Layer 8 of a small transformer language model trained on English Wikipedia (12 layers, counted from 0, width 128).
A neuron adds its activation times its output weights to the MLP's output. To switch it off is to set its activation to zero at one token and run the rest of the model.

Output weights of the MLP neurons that the questions are about. A number n stands for n times 0.004.
n10: 26 0 34 -29 -28 -13 11 1 14 -55 -23 20 44 21 -4 -23 21 -11 -14 -19 -10 -18 -60 42 -17 -28 -21 -10 7 -16 3 -13 -17 39 -2 -1 27 -7 -33 -10 13 32 5 -2 -49 -5 -12 23 62 -44 18 16 69 -36 -46 -36 -23 -76 40 13 -5 52 41 29 -39 43 3 -5 24 -2 -13 -29 12 49 -51 54 -22 -20 9 19 -75 16 -20 13 6 22 16 14 18 -18 42 -24 45 -10 52 3 10 15 29 -23 18 8 -25 16 22 2 -29 -7 -14 -15 -15 -13 24 -17 -40 44 -17 0 15 -62 -25 -23 2 -3 -2 79 -16 -14
n19: -1 -37 -11 -33 -2 23 -32 -39 60 32 30 24 36 -29 -15 24 -7 -8 10 -51 16 -92 8 -6 -2 32 -56 -72 -38 -56 18 40 -2 -22 8 41 33 -15 15 -23 -16 -31 39 2 -18 19 -51 -10 28 45 -28 26 -40 13 8 20 26 4 7 70 -12 29 -38 -28 -63 -37 10 27 18 9 -14 26 25 20 52 32 1 -1 12 14 27 15 -62 41 2 42 -24 17 -30 -19 -23 57 -7 -27 5 -3 43 -21 63 -26 13 53 43 -10 -28 -54 -12 -3 -19 -22 -23 -5 -7 -1 -1 7 12 -3 11 -13 -18 25 8 61 -6 -4 -10 -47
n53: -23 -2 19 29 -13 26 -34 -10 17 51 47 1 13 -28 -23 10 -24 -33 7 -8 30 -44 49 -5 5 22 10 14 33 19 51 -14 21 -18 0 -48 23 -11 -39 6 -12 28 -57 -17 -34 -10 45 -30 -18 15 7 19 31 8 -32 -19 10 -35 -15 2 12 4 32 -17 -32 44 -6 -7 -43 -9 -1 -14 6 20 -14 -7 -12 16 14 -2 -32 -16 54 -26 -4 48 -55 -38 12 13 -3 32 -12 -6 -42 31 -2 -40 39 -33 4 38 14 15 -33 33 9 -25 10 38 5 -11 -35 -2 -14 -50 7 -52 14 15 19 28 -33 1 51 20 -24 49
n57: -59 4 -18 48 22 -50 -32 24 -1 -17 23 32 -2 12 23 12 -8 8 -17 33 3 -3 51 59 25 -37 -16 21 15 -26 6 9 -11 0 -1 -8 18 59 -70 31 37 -1 -5 -30 27 -9 21 -1 15 31 -39 -3 -66 9 43 21 -17 33 -13 36 -12 34 13 -16 -25 14 -22 -30 -35 -40 -4 -26 6 15 59 62 -42 4 7 -4 18 29 5 8 7 19 4 95 -5 -55 -35 -47 4 6 -35 12 13 -32 -35 -27 4 -21 -20 -49 61 -44 50 11 11 -68 18 -43 9 -17 37 13 -16 -28 -27 12 20 23 -3 39 12 -13 -78 -26
n81: -42 20 1 -6 14 -45 -59 8 24 -28 35 -15 -35 -17 48 31 -32 10 -48 -23 -16 48 26 53 32 24 20 -2 -19 -13 33 8 14 -8 -44 43 -4 10 -10 0 40 -28 4 28 3 56 29 21 -13 5 0 -30 -45 4 32 -7 -15 49 -20 -37 -64 7 -15 -26 14 32 42 -34 -10 34 59 2 10 -10 -9 -58 -14 -12 -2 2 -26 -39 22 -43 -51 -73 -28 53 7 16 -45 -9 -66 -5 22 -8 -16 -38 -1 -10 15 37 -69 -37 -12 -41 51 -29 2 37 -2 53 39 55 -15 53 8 4 -34 36 -8 55 48 55 22 2 -29 -21
n111: -61 -5 40 -51 30 41 51 20 5 -21 4 1 69 11 71 -2 -7 3 4 3 19 -17 -14 21 4 -19 7 -46 21 19 14 40 -22 -42 -15 -44 3 -2 -8 10 -24 0 12 -7 -9 14 27 -42 13 -7 -40 46 -21 -11 41 59 -33 -27 -55 -53 -74 -50 -32 -1 -4 34 -23 8 8 17 -60 -23 -29 31 9 11 49 20 11 -23 -15 -36 10 20 -5 15 58 25 -5 26 6 -12 -22 -9 14 21 10 17 -18 -20 7 -1 -26 -12 46 -50 15 -19 -25 -18 -13 40 -25 -6 10 52 14 9 14 26 -33 40 -19 0 9 -27 -15 -47
n117: -35 1 -17 37 -2 35 8 21 -2 -29 -12 -41 3 -23 15 -12 24 -32 0 32 -46 -28 -24 -23 -18 -5 25 -29 -19 -30 22 31 42 25 -52 -17 71 -13 -18 15 8 -36 -14 33 -16 -26 -27 -13 64 -2 22 -19 40 26 -12 -4 -18 -28 7 -7 -59 17 -20 -39 6 -22 14 20 -41 41 -10 -35 18 20 -15 -28 -20 48 -68 -4 -49 29 34 -19 -3 12 6 -12 -11 4 12 -2 27 -27 42 32 -23 40 -54 22 -1 -17 -15 74 -36 25 -5 7 -6 -55 -43 -23 -15 39 -25 25 31 14 26 47 7 12 30 56 -17 21 -3 -33
n119: 34 5 -2 -3 -32 69 20 -17 12 3 8 23 32 20 34 36 -6 -3 -6 -25 13 -18 22 20 -19 27 12 61 -8 23 26 29 -61 -45 36 24 -1 11 -49 -48 -13 -7 -25 -4 28 32 6 -17 7 13 43 -20 -9 39 24 -44 -35 15 -14 38 -12 35 34 -24 56 -48 -13 35 -11 -35 -28 -11 -8 4 -9 -47 -10 -18 73 46 21 28 -18 -57 10 -44 36 15 14 -15 -55 16 -22 12 4 1 -17 -12 -4 -50 -13 -5 -46 -22 -37 -18 42 -16 64 38 -7 -32 -48 2 -19 -23 -33 -76 -9 6 -38 16 45 -14 -3 1 33 17
n152: 65 13 -19 53 10 36 8 22 24 0 -41 -19 -10 14 -46 14 -38 -5 -52 -47 7 -17 35 29 -30 9 -10 2 3 26 -17 14 22 -20 15 -28 26 -4 45 -13 -49 10 29 -51 -5 0 3 22 3 2 1 -3 35 6 -1 -16 7 23 -18 58 37 -11 -25 -3 57 -46 5 31 -1 15 44 23 14 -79 -18 -16 -10 -61 13 -11 -31 -2 29 -35 -5 65 60 -3 -17 22 -19 -25 -13 36 -17 -51 -46 -60 -4 2 46 37 5 0 -23 7 -36 -36 39 -13 32 17 29 3 60 -22 32 -23 -19 38 0 -30 -7 -39 -29 -14 -39 42
n199: 30 -8 4 28 -41 20 46 -4 -58 -9 14 36 -53 17 -48 7 -3 9 -16 -24 7 -11 -60 -51 13 46 -74 -16 -81 29 -8 -50 -4 -1 24 -38 3 -62 -6 28 9 35 38 11 7 -8 -22 67 26 -40 -3 -18 44 -5 42 6 -21 18 -17 -62 15 0 45 -12 43 33 10 -23 3 -10 19 -3 -12 -5 -7 53 -18 -2 20 17 66 -12 19 -32 -28 37 56 -34 -30 -56 5 17 9 -33 -10 26 2 -17 -6 -5 52 48 11 17 -11 31 47 -31 -3 -40 18 7 -44 10 -6 -12 38 -47 -22 -19 -23 56 44 -15 10 -16 -61 29
n228: 20 13 5 29 78 -18 24 -5 -39 -19 -20 -1 15 -14 -20 -25 -20 -22 -2 -47 41 -3 16 -24 20 11 16 12 -20 35 28 -12 -14 20 -13 -27 -7 15 -37 0 -12 31 -10 -64 9 -12 -50 -28 -38 32 -21 -66 -52 -14 25 2 37 -1 24 -12 53 17 38 -13 22 -9 17 24 5 13 20 28 29 15 4 -23 2 -25 -20 -24 20 -11 -4 19 24 -32 -12 -3 -40 25 -28 1 49 13 4 -16 -8 -13 45 -24 -20 -38 -2 32 14 24 17 -40 -8 16 -22 20 2 -15 37 -19 -7 8 -8 -32 46 -28 22 22 2 -46 28 55
n294: -22 -7 1 8 13 1 -51 37 25 -6 -34 -1 -23 -4 -44 47 8 -13 40 -7 11 -58 -1 16 -27 -14 31 4 14 26 -10 -3 14 7 -32 -23 45 -20 -19 -11 26 -2 37 9 11 6 21 40 1 -39 11 -22 1 -1 7 34 -8 -3 -16 5 15 13 -34 2 1 -34 43 0 5 13 -21 12 -29 -52 -38 1 7 -24 -1 -37 5 48 28 -5 8 13 -12 4 1 34 38 -28 -25 -12 41 39 3 6 -11 -13 -45 13 23 11 -17 -18 -1 21 44 15 -5 -11 6 19 7 -6 -26 -47 -49 -1 -15 32 17 11 26 2 4 -12
n301: 23 -12 -10 78 -18 -15 -11 3 43 26 13 -4 7 12 14 -2 12 3 -22 23 38 -12 30 20 -6 36 -64 22 -3 0 3 -2 -41 12 4 28 -19 -4 43 -14 16 -19 5 -7 78 -34 1 -63 88 -15 10 -18 15 34 -12 10 -39 -10 21 -22 -19 -42 -9 16 1 -23 -9 -14 38 19 -9 13 -34 9 16 -9 43 -23 -3 -33 -9 -13 -6 2 -29 44 -7 -28 6 -31 8 28 -44 -40 -6 -18 10 -31 -11 -8 37 -24 2 33 -28 -12 -3 1 -30 61 -21 36 7 -25 -39 49 -6 -45 2 -38 -33 56 3 -14 7 -32 -13 -9
n334: 51 11 -31 21 -27 -36 -20 -13 34 -44 -14 -11 2 16 44 11 40 25 50 15 16 -66 12 -23 -60 34 14 -4 -32 3 1 19 20 -54 -1 -12 -19 15 63 -23 1 11 27 7 -23 1 -20 -56 26 14 56 -25 56 -19 3 8 -13 24 -9 27 -41 -6 -38 15 20 7 -12 8 30 19 -34 4 -9 -22 17 20 19 31 10 -21 -33 12 5 8 -33 -15 0 -2 36 9 -6 -6 -21 -19 -35 4 -19 -1 -41 -11 -6 -17 -5 -4 13 -12 -17 -7 -26 5 24 12 -4 -13 32 7 8 -4 -27 38 -17 -16 24 -14 -48 6 12 12
n494: -16 -42 -23 0 -15 -17 3 -32 7 37 4 -5 -36 -39 -50 13 -34 18 11 -15 -15 23 18 -8 -63 -3 -59 24 21 0 17 -19 6 5 39 19 -50 -64 12 -20 6 -12 -24 16 -7 -28 9 20 -27 -28 44 -37 -52 25 -3 64 -22 -21 41 8 34 35 -34 17 74 21 55 -22 58 -7 -31 17 0 -15 19 8 -20 32 -23 -9 35 0 43 -44 -17 -45 -37 -3 -18 47 24 19 -1 38 2 -26 16 4 11 26 -33 19 73 13 -22 -18 -13 11 -1 17 -74 24 -12 10 -16 55 10 -5 -11 14 -44 -35 22 -27 -21 10 57 37
n505: 38 20 37 16 -2 -32 -31 -3 7 -40 -12 9 -6 19 -12 -91 8 -5 14 13 26 31 -5 -47 16 -36 4 -56 11 14 4 15 8 36 45 3 -4 66 -38 -52 -22 32 -44 -16 -11 -25 -22 -5 45 50 12 -80 -2 3 10 -16 31 -20 36 -10 -29 20 17 5 9 -20 2 21 -3 -18 57 -18 -39 -73 22 -10 -18 9 26 -14 -3 -80 24 0 -32 44 -41 -1 27 10 13 4 -3 13 51 9 8 26 3 -3 3 -16 -18 -21 -13 4 1 41 -38 1 -50 54 8 17 39 -11 21 27 -4 -2 4 38 -27 -22 -63 41 13 20

Each question names a token from some text and the token that comes next. It shows the activations a of the neurons there, in the order above. A number n stands for n times 0.35.

Then comes g, the gradient of the next token's log-probability with respect to the MLP's output, scaled to length 1. A neuron's effect is roughly proportional to its activation times (output weights . g). A number n stands for n times 0.0035.

" |", then " Canada"
a: 0 0 1 0 0 0 0 0 0 0 0 0 0 0 0 0
g: -11 -1 -3 -8 52 -14 -61 31 5 5 -36 6 -9 -24 -5 17 -49 -13 -29 25 39 -10 -15 10 -5 43 57 17 -3 -13 30 30 42 12 -13 12 36 5 -4 -34 27 -30 -27 31 24 15 2 2 6 16 -51 -25 -6 8 -25 7 2 14 35 1 -6 -47 -14 -23 12 -9 52 -21 10 15 12 -3 19 -38 18 -17 -17 -22 44 -1 8 -6 15 -23 -40 -13 -61 2 -11 56 7 -42 -11 -44 14 18 6 -10 40 -24 -7 -1 17 -5 -40 27 9 34 49 13 -21 35 -6 16 -13 -18 -5 -30 -51 8 10 -7 -11 24 8 -38 4 22
Switching off which neuron hurts the next token most? n53

" so", then ";"
a: 0 0 0 0 0 0 0 0 0 0 12 1 0 1 0 0
g: 26 5 26 24 8 -35 -9 5 -38 54 -24 -38 0 -17 -17 0 9 -42 -22 -24 -40 -28 31 -34 44 -4 1 15 -2 -14 -38 -23 37 -7 -17 -9 0 48 -4 42 54 -54 -33 22 -44 -37 12 9 -22 -1 3 11 20 19 52 -11 -49 15 -9 17 1 46 5 -12 -33 -16 2 37 16 1 21 10 15 -33 -1 -16 29 -15 11 12 14 -6 -28 -20 18 -20 13 31 7 -38 40 -18 -18 24 37 -4 -2 -17 -1 18 -8 12 23 5 29 22 -19 17 -18 -21 13 23 17 -74 19 -3 -57 21 -14 -21 -12 0 -7 1 3 6 26 42
Switching off which neuron hurts the next token most? n228

" from", then " the"
a: 0 0 0 0 11 0 0 2 0 0 0 0 0 0 1 7
g: 1 -19 34 -33 4 21 -13 25 65 36 14 11 -8 -31 20 -51 22 1 -6 -12 0 45 -24 -24 19 -15 19 -4 -32 9 -13 -28 29 -30 -48 -24 -22 -50 10 -34 -43 5 -35 33 -1 34 8 -39 -3 7 -7 -17 -3 -11 -12 61 -36 -16 7 -9 7 -55 28 -19 26 13 -6 -16 63 13 -24 1 -23 41 40 -32 0 13 59 35 -19 -7 38 -1 13 11 -14 13 19 49 7 11 23 -29 -7 -3 -13 -30 22 -8 31 -8 -28 -14 22 -16 12 -5 10 18 7 13 -3 -32 10 -3 45 0 -15 -14 -16 -10 9 -5 23 10 -13 -50
Switching off which neuron hurts the next token most? n81

"|", then " 4"
a: 0 0 0 0 1 0 0 0 0 0 1 0 0 0 11 0
g: 24 -4 49 22 -5 -27 51 -6 -39 -18 45 -48 34 -22 -13 -20 -8 0 23 -25 12 -6 -3 -31 29 -62 -30 7 -36 37 -34 10 -17 24 15 -39 -37 15 -9 25 16 7 -22 33 -25 5 43 27 -7 -25 16 23 -29 -34 9 -31 -42 -15 18 12 29 -4 -11 22 -16 20 16 19 -20 -19 35 -12 33 -4 -36 2 11 -26 -19 3 -18 -3 -36 12 1 -3 16 45 19 -8 34 16 3 -10 -1 -48 -56 4 32 12 -19 18 28 36 31 -8 24 8 -19 -33 19 -26 28 -20 -7 -33 40 20 5 -17 -45 27 16 4 18 31 -4 -18
Which neuron, switched off, raises the next token's probability most? n494

"d", then " to"
a: 3 0 0 0 0 0 0 0 0 0 2 0 0 0 0 0
g: 5 54 -34 4 -10 -13 16 4 24 5 -5 -21 7 48 -12 -22 -21 3 14 12 1 15 -14 -5 16 -2 -2 2 0 -15 -5 28 24 13 69 -80 35 -33 -15 -41 -26 -19 16 -2 70 41 -1 -2 -6 15 -43 17 18 16 -22 56 17 21 -7 3 3 -40 11 27 28 1 -15 -19 6 41 -29 -1 3 -12 -39 -25 -20 -3 -25 42 -11 22 5 13 -37 26 -41 -44 -8 10 -21 -1 33 9 -25 -12 1 23 10 -2 -13 23 -37 40 -19 -10 25 5 20 -42 -35 6 36 -39 28 -16 15 -30 -34 21 1 -36 -13 15 -1 5 23 -30
Which neuron, switched off, raises the next token's probability most? n10

"=", then "="
a: 0 0 0 0 0 0 0 0 0 0 2 0 0 0 65 0
g: 5 -31 15 -21 -45 13 -44 26 16 14 -13 16 30 -11 2 -25 32 -59 5 11 2 11 4 -15 14 -19 -16 34 -1 -34 -3 -31 -41 -22 23 26 3 -31 30 0 -20 21 -14 31 -48 -59 -23 50 20 -2 9 15 14 12 18 25 17 24 9 30 10 -7 -16 42 29 3 -21 20 51 -69 11 -4 64 -17 1 -11 -44 -14 -13 14 12 31 -7 1 -11 6 6 -7 -24 -7 -2 5 39 23 10 -34 -27 0 35 -32 -8 3 0 -16 -23 1 21 -16 -5 -2 -5 -16 -16 22 -6 -55 13 15 -5 -44 -2 -39 20 31 52 16 -30 50
Switching off which neuron hurts the next token most? n494

" to", then " Kn"
a: 0 0 0 0 0 0 0 0 0 0 0 1 0 0 0 5
g: 43 55 -20 1 -32 -16 -30 1 22 -32 -10 45 27 -5 30 -22 -8 23 27 -48 -9 -1 7 -20 12 39 -10 -24 -11 25 22 -7 -13 19 27 27 38 33 -12 -21 -7 -5 -8 0 7 -74 25 3 44 13 -20 22 19 -6 -5 3 10 16 -47 34 -12 -33 30 -8 -34 -30 15 -4 -7 -6 24 -23 10 -29 1 27 -14 -8 31 19 8 -41 27 23 -23 -4 -14 37 -1 -6 -22 14 16 -34 -23 -53 -6 0 -12 2 14 37 29 -21 -18 44 22 -30 1 -67 -30 -11 25 -3 52 -12 -52 -12 -4 11 23 -35 39 -17 -6 2 -21 7
Switching off which neuron hurts the next token most? n505

" |", then " 0"
a: 0 0 0 0 0 0 0 0 0 0 1 0 6 0 0 0
g: -10 -16 -29 -22 8 9 27 2 58 62 28 9 7 -18 4 -12 13 57 24 -4 -42 -18 -7 14 -13 -27 14 40 -27 14 -9 28 -32 -28 -40 21 27 11 13 -22 32 -14 31 13 9 -27 7 -3 19 58 -11 -9 -29 -36 -18 -24 14 6 -23 38 -35 35 -46 -55 10 -10 -11 -4 -26 31 3 1 -2 -12 -28 9 -1 30 -13 -20 -23 -17 -31 8 -5 8 -1 17 -61 -39 38 -27 -18 4 36 33 -6 -3 3 30 12 -13 32 1 18 -36 7 -22 -14 18 -34 7 -3 30 1 13 -13 28 -44 -19 -43 10 9 19 19 -7 64 14
Switching off which neuron hurts the next token most? n301

" Rod", then "gers"
a: 0 0 0 0 0 0 0 0 0 0 0 23 0 0 0 0
g: -15 4 -14 -36 -29 37 -21 -4 -15 -25 -38 -62 -3 -6 -8 -15 -5 -25 26 37 31 11 -4 -14 30 3 -20 26 -31 -29 24 18 -29 -23 60 -1 -50 5 -36 -21 -39 16 -31 42 13 -47 -2 35 -5 21 25 -37 33 34 -7 13 10 54 -3 26 6 -35 31 21 5 9 -29 -17 -15 19 10 9 -16 8 -2 3 3 46 41 7 27 5 -6 -2 -2 -40 12 0 0 17 6 -4 -38 -20 29 36 2 -13 -2 3 28 3 63 -42 21 4 9 -6 -27 -25 19 -50 5 20 -1 17 -58 -37 -13 -12 17 19 11 42 -9 -15 17 5
Which neuron, switched off, raises the next token's probability most? n294

" |", then "\n"
a: 0 0 0 0 0 0 0 0 0 0 0 1 12 0 0 0
g: -2 -21 0 -32 -10 -22 -57 18 15 24 -38 6 -3 11 19 -32 -9 0 46 -14 5 8 -22 -36 -9 5 5 45 26 -14 0 -15 -26 -29 -29 25 4 -24 34 24 -17 11 -13 -2 -27 -7 -1 33 28 7 2 21 8 10 30 -29 -10 -2 -5 39 15 2 -17 38 -45 -31 -20 -12 28 -25 46 -4 48 19 -22 11 -36 -17 -24 6 21 35 -23 52 21 18 45 12 -45 -50 10 33 16 13 20 -39 -42 -23 28 -47 7 6 15 -10 -9 35 -2 -21 -1 -30 7 6 -30 23 -9 -46 -3 45 -9 -46 -8 11 31 23 58 -1 -16 9
Which neuron, switched off, raises the next token's probability most? n301

" Canada", then " |"
a: 0 0 0 0 9 0 0 0 0 0 0 0 0 0 0 0
g: 15 -11 19 -26 -17 3 -40 -16 2 24 -34 -37 0 -8 -26 6 56 -16 8 3 33 -9 1 -13 5 -15 -13 36 -22 -33 -23 5 -2 -22 7 51 -32 -18 25 9 21 -15 1 -4 -40 -13 -18 33 33 5 42 -34 34 25 34 3 2 -33 -19 29 0 -33 -13 -53 -45 5 23 16 49 -34 42 9 31 -13 -25 0 -20 -1 -11 12 21 2 -15 37 14 7 30 16 25 -26 13 33 40 25 25 -24 -40 2 34 -15 -34 1 -36 31 -18 -24 13 25 -15 -44 7 9 -33 -30 3 -21 4 36 -38 14 -8 -6 33 -1 18 28 -59 39
Which neuron, switched off, raises the next token's probability most? n81

" Ten", then "der"
a: 0 0 0 0 0 0 0 0 0 0 4 0 0 2 0 0
g: -27 19 32 29 9 19 -2 -7 -7 -30 24 8 0 -29 -39 67 -11 8 -36 -7 17 19 -43 11 3 14 -12 31 -13 53 7 -9 -19 30 -3 -31 -36 9 -18 -3 9 -11 14 29 -29 7 12 8 18 -26 49 -19 -30 7 11 -13 10 26 -22 46 57 -47 1 -29 -7 -9 -3 -5 -37 -15 -15 -11 -24 11 -22 10 34 9 -6 -34 32 3 43 -38 32 -2 26 15 -31 9 -19 1 -68 8 -23 31 18 -9 -20 -50 3 1 -27 10 -15 24 25 4 -20 25 52 -39 -27 24 -21 -44 -25 25 27 -23 49 20 13 10 -17 11 -7 0
Switching off which neuron hurts the next token most? n228

" |", then "  "
a: 0 0 0 2 0 0 0 0 0 0 9 3 6 0 0 0
g: 18 -38 19 39 25 8 32 -49 -17 15 -2 -29 -21 -35 46 45 4 -2 -23 25 35 46 14 48 30 35 -21 13 -49 -58 -7 20 19 21 30 -20 2 -11 -4 24 -10 14 33 7 41 -51 32 -15 -22 -28 -17 -12 15 -7 -14 -19 16 -30 -39 30 13 -36 2 -17 26 -16 40 3 -1 -45 -23 1 -44 -26 -4 -8 14 1 -25 -36 12 4 54 -30 11 4 -33 -19 21 19 -17 15 -20 20 -5 25 34 -4 6 -5 14 40 28 -7 -13 -23 -12 -28 4 36 0 -7 -18 -15 -27 0 9 5 19 43 11 -29 -19 -40 -36 10 6 -14
Switching off which neuron hurts the next token most? n301

"ce", then " In"
a: 0 0 0 0 0 0 6 0 0 0 0 0 0 1 0 0
g: -14 30 41 52 5 21 -24 -2 2 -12 7 19 -36 7 29 -21 -31 5 23 -11 12 35 -12 1 -8 -3 11 -61 28 -26 -28 31 51 10 24 10 18 -20 -47 -49 -29 41 49 -19 29 34 12 -29 10 -24 -6 -14 25 -4 14 -13 19 -28 -3 -26 -18 -32 63 21 12 -30 -25 25 -8 40 -28 -26 -7 28 37 -35 -11 8 3 45 17 36 9 15 -19 -2 -14 -28 24 48 -39 -43 10 -15 -1 14 15 2 14 5 -8 -31 4 -21 -42 13 -35 19 -29 -18 -38 -30 29 -15 -15 31 8 -13 -3 32 -17 -14 10 10 -8 -30 7 -9
Switching off which neuron hurts the next token most? n117

"ld", then " Hav"
a: 0 0 0 0 0 0 4 0 0 0 0 0 0 1 0 0
g: 13 36 4 -18 17 -19 -6 -7 7 -13 30 40 68 27 77 -8 -41 -23 -17 19 -24 67 4 -26 -32 -2 42 -22 29 21 8 3 -3 13 -10 19 25 -2 -34 -33 3 27 55 -7 -1 -39 26 -29 39 -8 8 -19 -6 -18 -46 -34 25 -38 -18 19 -38 -26 -3 11 27 -12 15 -48 1 -1 -10 -38 -17 -3 -10 17 -36 31 -18 -14 2 -50 -28 3 -8 -14 18 -17 32 6 -30 -12 42 4 1 -11 15 -25 -3 32 -3 -7 -17 -47 -14 5 -16 26 -6 -24 -29 14 41 -4 4 -12 39 -10 14 39 9 -14 30 12 18 8 3 -13
Switching off which neuron hurts the next token most? n117

" |", then " 3"
a: 0 1 0 0 0 0 0 0 0 0 1 5 3 0 0 0
g: -14 10 -13 -13 1 -8 38 -28 16 46 15 -3 -16 -13 -31 -6 -1 -21 26 8 46 1 20 -17 9 -24 -17 23 -46 -16 4 -2 -43 53 -45 -12 -4 71 -21 12 20 7 -18 29 -14 -32 60 -2 20 -11 -38 2 8 -33 -17 -17 -8 -1 46 -33 31 -31 -28 6 22 -2 0 -2 13 -11 3 -21 -18 -31 -20 -12 15 15 12 -8 -40 -36 6 -44 -4 25 42 -8 -38 -12 0 -65 7 -5 -29 12 -21 -8 -7 27 -3 2 21 -4 29 24 30 -4 18 6 14 37 24 -28 -1 15 41 19 -21 -34 29 72 29 -6 2 29 7 -36
Switching off which neuron hurts the next token most? n301

" /", then " Cam"
a: 0 0 0 0 0 0 0 0 0 0 17 0 0 0 0 0
g: 13 36 20 -55 33 5 -73 14 40 15 -8 -20 -14 12 -7 0 32 -35 11 16 17 16 8 13 6 -15 -15 28 -3 -27 35 11 -1 -7 -26 -6 -45 13 -24 -35 63 9 6 10 37 -32 10 25 -41 14 -35 -3 -18 13 -49 8 13 5 16 -1 37 -11 -15 23 -28 0 4 -39 40 35 -31 16 -6 -33 -23 -16 -18 -5 4 -19 -14 29 -24 40 11 12 1 -24 -7 -31 5 -62 -13 1 -7 19 -17 -27 20 -13 42 -8 3 -18 -5 15 -5 -10 43 49 -24 -3 -15 -3 -8 -13 -10 70 61 -29 20 3 -1 10 17 -34 -4 16
Switching off which neuron hurts the next token most? n228

"r", then "án"
a: 0 0 0 0 0 0 0 0 5 0 0 0 4 0 0 0
g: 17 1 12 14 -5 -21 21 22 27 23 -35 42 39 3 -10 -13 -10 -5 -22 -8 31 -42 52 42 27 -3 -10 4 -50 -9 18 -47 30 3 12 -19 -10 -25 9 -16 -21 16 11 -15 23 19 -33 -19 -3 -37 -24 -24 2 50 -36 -2 16 24 -26 -38 -12 7 23 13 -56 -18 -6 -19 -16 26 23 -9 20 -14 42 41 -6 -26 -29 20 22 -29 0 4 16 -56 -24 8 -20 -12 -9 -30 44 -10 -30 -62 -29 -12 -8 37 15 -9 12 44 1 2 3 -41 15 11 5 22 49 1 9 0 34 -5 7 -18 72 35 -13 -26 5 2 -8 4
Switching off which neuron hurts the next token most? n152

" heavy", then " part"
a: 0 0 0 0 0 0 0 0 0 0 2 0 0 8 0 0
g: -14 37 -7 66 -11 -42 -34 4 -29 19 19 -26 -17 7 -24 15 24 30 -7 33 8 -52 -22 41 -7 38 13 -16 6 -23 42 10 23 7 -20 25 20 -16 -21 40 24 7 23 -7 19 -21 7 19 -23 10 4 2 -9 -32 9 9 16 26 -27 -52 20 -88 25 -13 -18 -22 -10 2 11 -3 8 -6 -70 -28 12 -4 9 15 10 -41 -1 2 32 64 11 -20 8 -41 9 -9 3 -33 -24 3 -9 6 -12 12 6 11 -17 -2 41 27 14 -9 -47 12 10 30 18 35 -29 -28 5 -6 -6 -13 28 12 -47 -11 14 -38 -5 -13 24 31
Switching off which neuron hurts the next token most? n334

" read", then "s"
a: 0 0 0 0 0 13 0 0 0 0 0 0 0 0 0 0
g: 47 -2 67 -5 33 45 -1 9 46 28 -32 -58 -54 -5 40 14 47 1 1 3 50 20 -26 17 4 2 -40 -7 23 24 -1 -12 -5 0 8 33 14 34 3 -16 -24 -13 8 -3 -22 -6 35 20 -10 37 3 2 -6 -17 -9 -29 -48 -20 -59 -7 -20 10 -31 5 10 11 -11 6 28 -40 -52 14 14 24 -33 -7 51 -13 19 16 7 31 30 14 -20 -10 -22 17 3 -38 -32 -38 11 -16 4 37 -11 16 5 -26 30 -14 -3 15 33 26 -54 -27 8 11 -22 -49 3 -11 -24 -17 3 -8 -2 -25 -8 12 -20 -10 -1 -15 26 5
Switching off which neuron hurts the next token most? n111

" rev", then "ol"
a: 0 0 0 0 0 0 0 0 16 0 1 0 0 0 0 0
g: 13 -17 -25 15 23 1 -2 -32 7 -27 -1 13 37 11 2 0 -24 45 -17 8 0 17 -15 3 6 60 4 -34 1 45 -23 -44 -7 -21 5 14 5 34 -7 -18 -18 -40 -19 -40 31 -2 -20 21 2 14 15 15 -7 -41 29 -33 -21 -10 38 30 15 -37 14 18 5 9 -2 41 21 -66 22 14 -26 20 -48 -14 -8 -56 51 8 62 -18 -4 -2 -44 -18 -44 -29 17 30 -8 -4 -10 36 -7 -2 39 0 28 -4 23 44 1 1 -25 -6 -4 19 -7 -5 -37 11 20 -21 37 12 25 2 -30 -3 -46 50 -28 8 -16 1 -9 -21
Switching off which neuron hurts the next token most? n152

" |", then " GP"
a: 0 0 0 0 0 0 1 0 0 0 1 3 0 0 0 0
g: -21 7 -2 24 29 -24 -28 -1 24 25 20 -21 -3 -2 12 -9 15 31 -41 -18 10 -11 -8 -17 -14 -42 9 12 19 14 16 -19 17 -21 35 16 -7 60 7 -5 2 -72 -39 -4 14 3 -27 -59 -16 -6 -2 -48 12 30 -29 46 10 18 8 -18 -32 -7 2 6 7 12 -15 -6 -61 0 5 46 39 -3 -14 17 30 36 -20 28 15 -29 14 -11 -18 -35 20 -23 14 13 4 30 -23 5 0 24 -18 54 -16 -10 25 2 41 8 5 -6 -15 41 -20 -40 9 -15 -26 31 15 35 -20 -19 23 -6 33 -47 40 24 9 -59 -30 -30
Which neuron, switched off, raises the next token's probability most? n294

"s", then " p"
a: 0 0 0 0 0 0 0 0 0 0 2 0 0 0 0 0
g: -11 -16 48 -10 -10 -5 6 15 23 28 -17 -44 24 -38 -59 -16 15 5 -18 40 8 -8 45 -3 -8 19 -14 -20 -22 -7 0 13 -46 -2 26 -18 29 47 -26 -15 45 -20 6 40 40 44 0 -22 -6 16 -46 5 -5 1 -60 27 12 -22 -11 17 -6 29 -10 14 9 -7 -4 8 -39 10 -26 5 -27 -18 38 40 38 36 38 1 -12 -61 -44 -16 44 3 -4 21 -10 -4 -27 13 -27 -27 -23 12 28 6 -12 -11 24 34 15 -50 2 10 0 -21 4 -31 28 34 12 23 -1 40 22 -16 -10 -24 0 17 -4 -2 -31 -43 -1 -25
Which neuron, switched off, raises the next token's probability most? n228

"z", then "la"
a: 0 0 0 0 0 0 0 0 0 0 0 0 0 1 0 0
g: 15 6 10 9 24 32 13 -5 -45 23 30 -8 8 16 -26 37 -27 6 -11 -25 -28 0 28 -22 2 32 11 -14 -49 25 -17 32 29 24 -38 -13 27 1 27 7 2 -11 22 -17 13 46 3 56 -6 6 -16 17 -11 -77 -7 2 -13 -32 47 -31 16 -11 -2 19 38 3 -14 35 47 -11 20 31 -22 12 -75 25 -46 -35 -14 -12 -30 25 -30 6 -10 5 -49 -23 -46 30 -5 9 1 31 -19 -13 -1 27 -7 8 11 4 -42 -19 4 -33 0 13 14 28 2 -33 -14 -17 -32 -34 -24 -10 7 45 30 30 1 -12 8 -1 24 -5
Which neuron, switched off, raises the next token's probability most? n334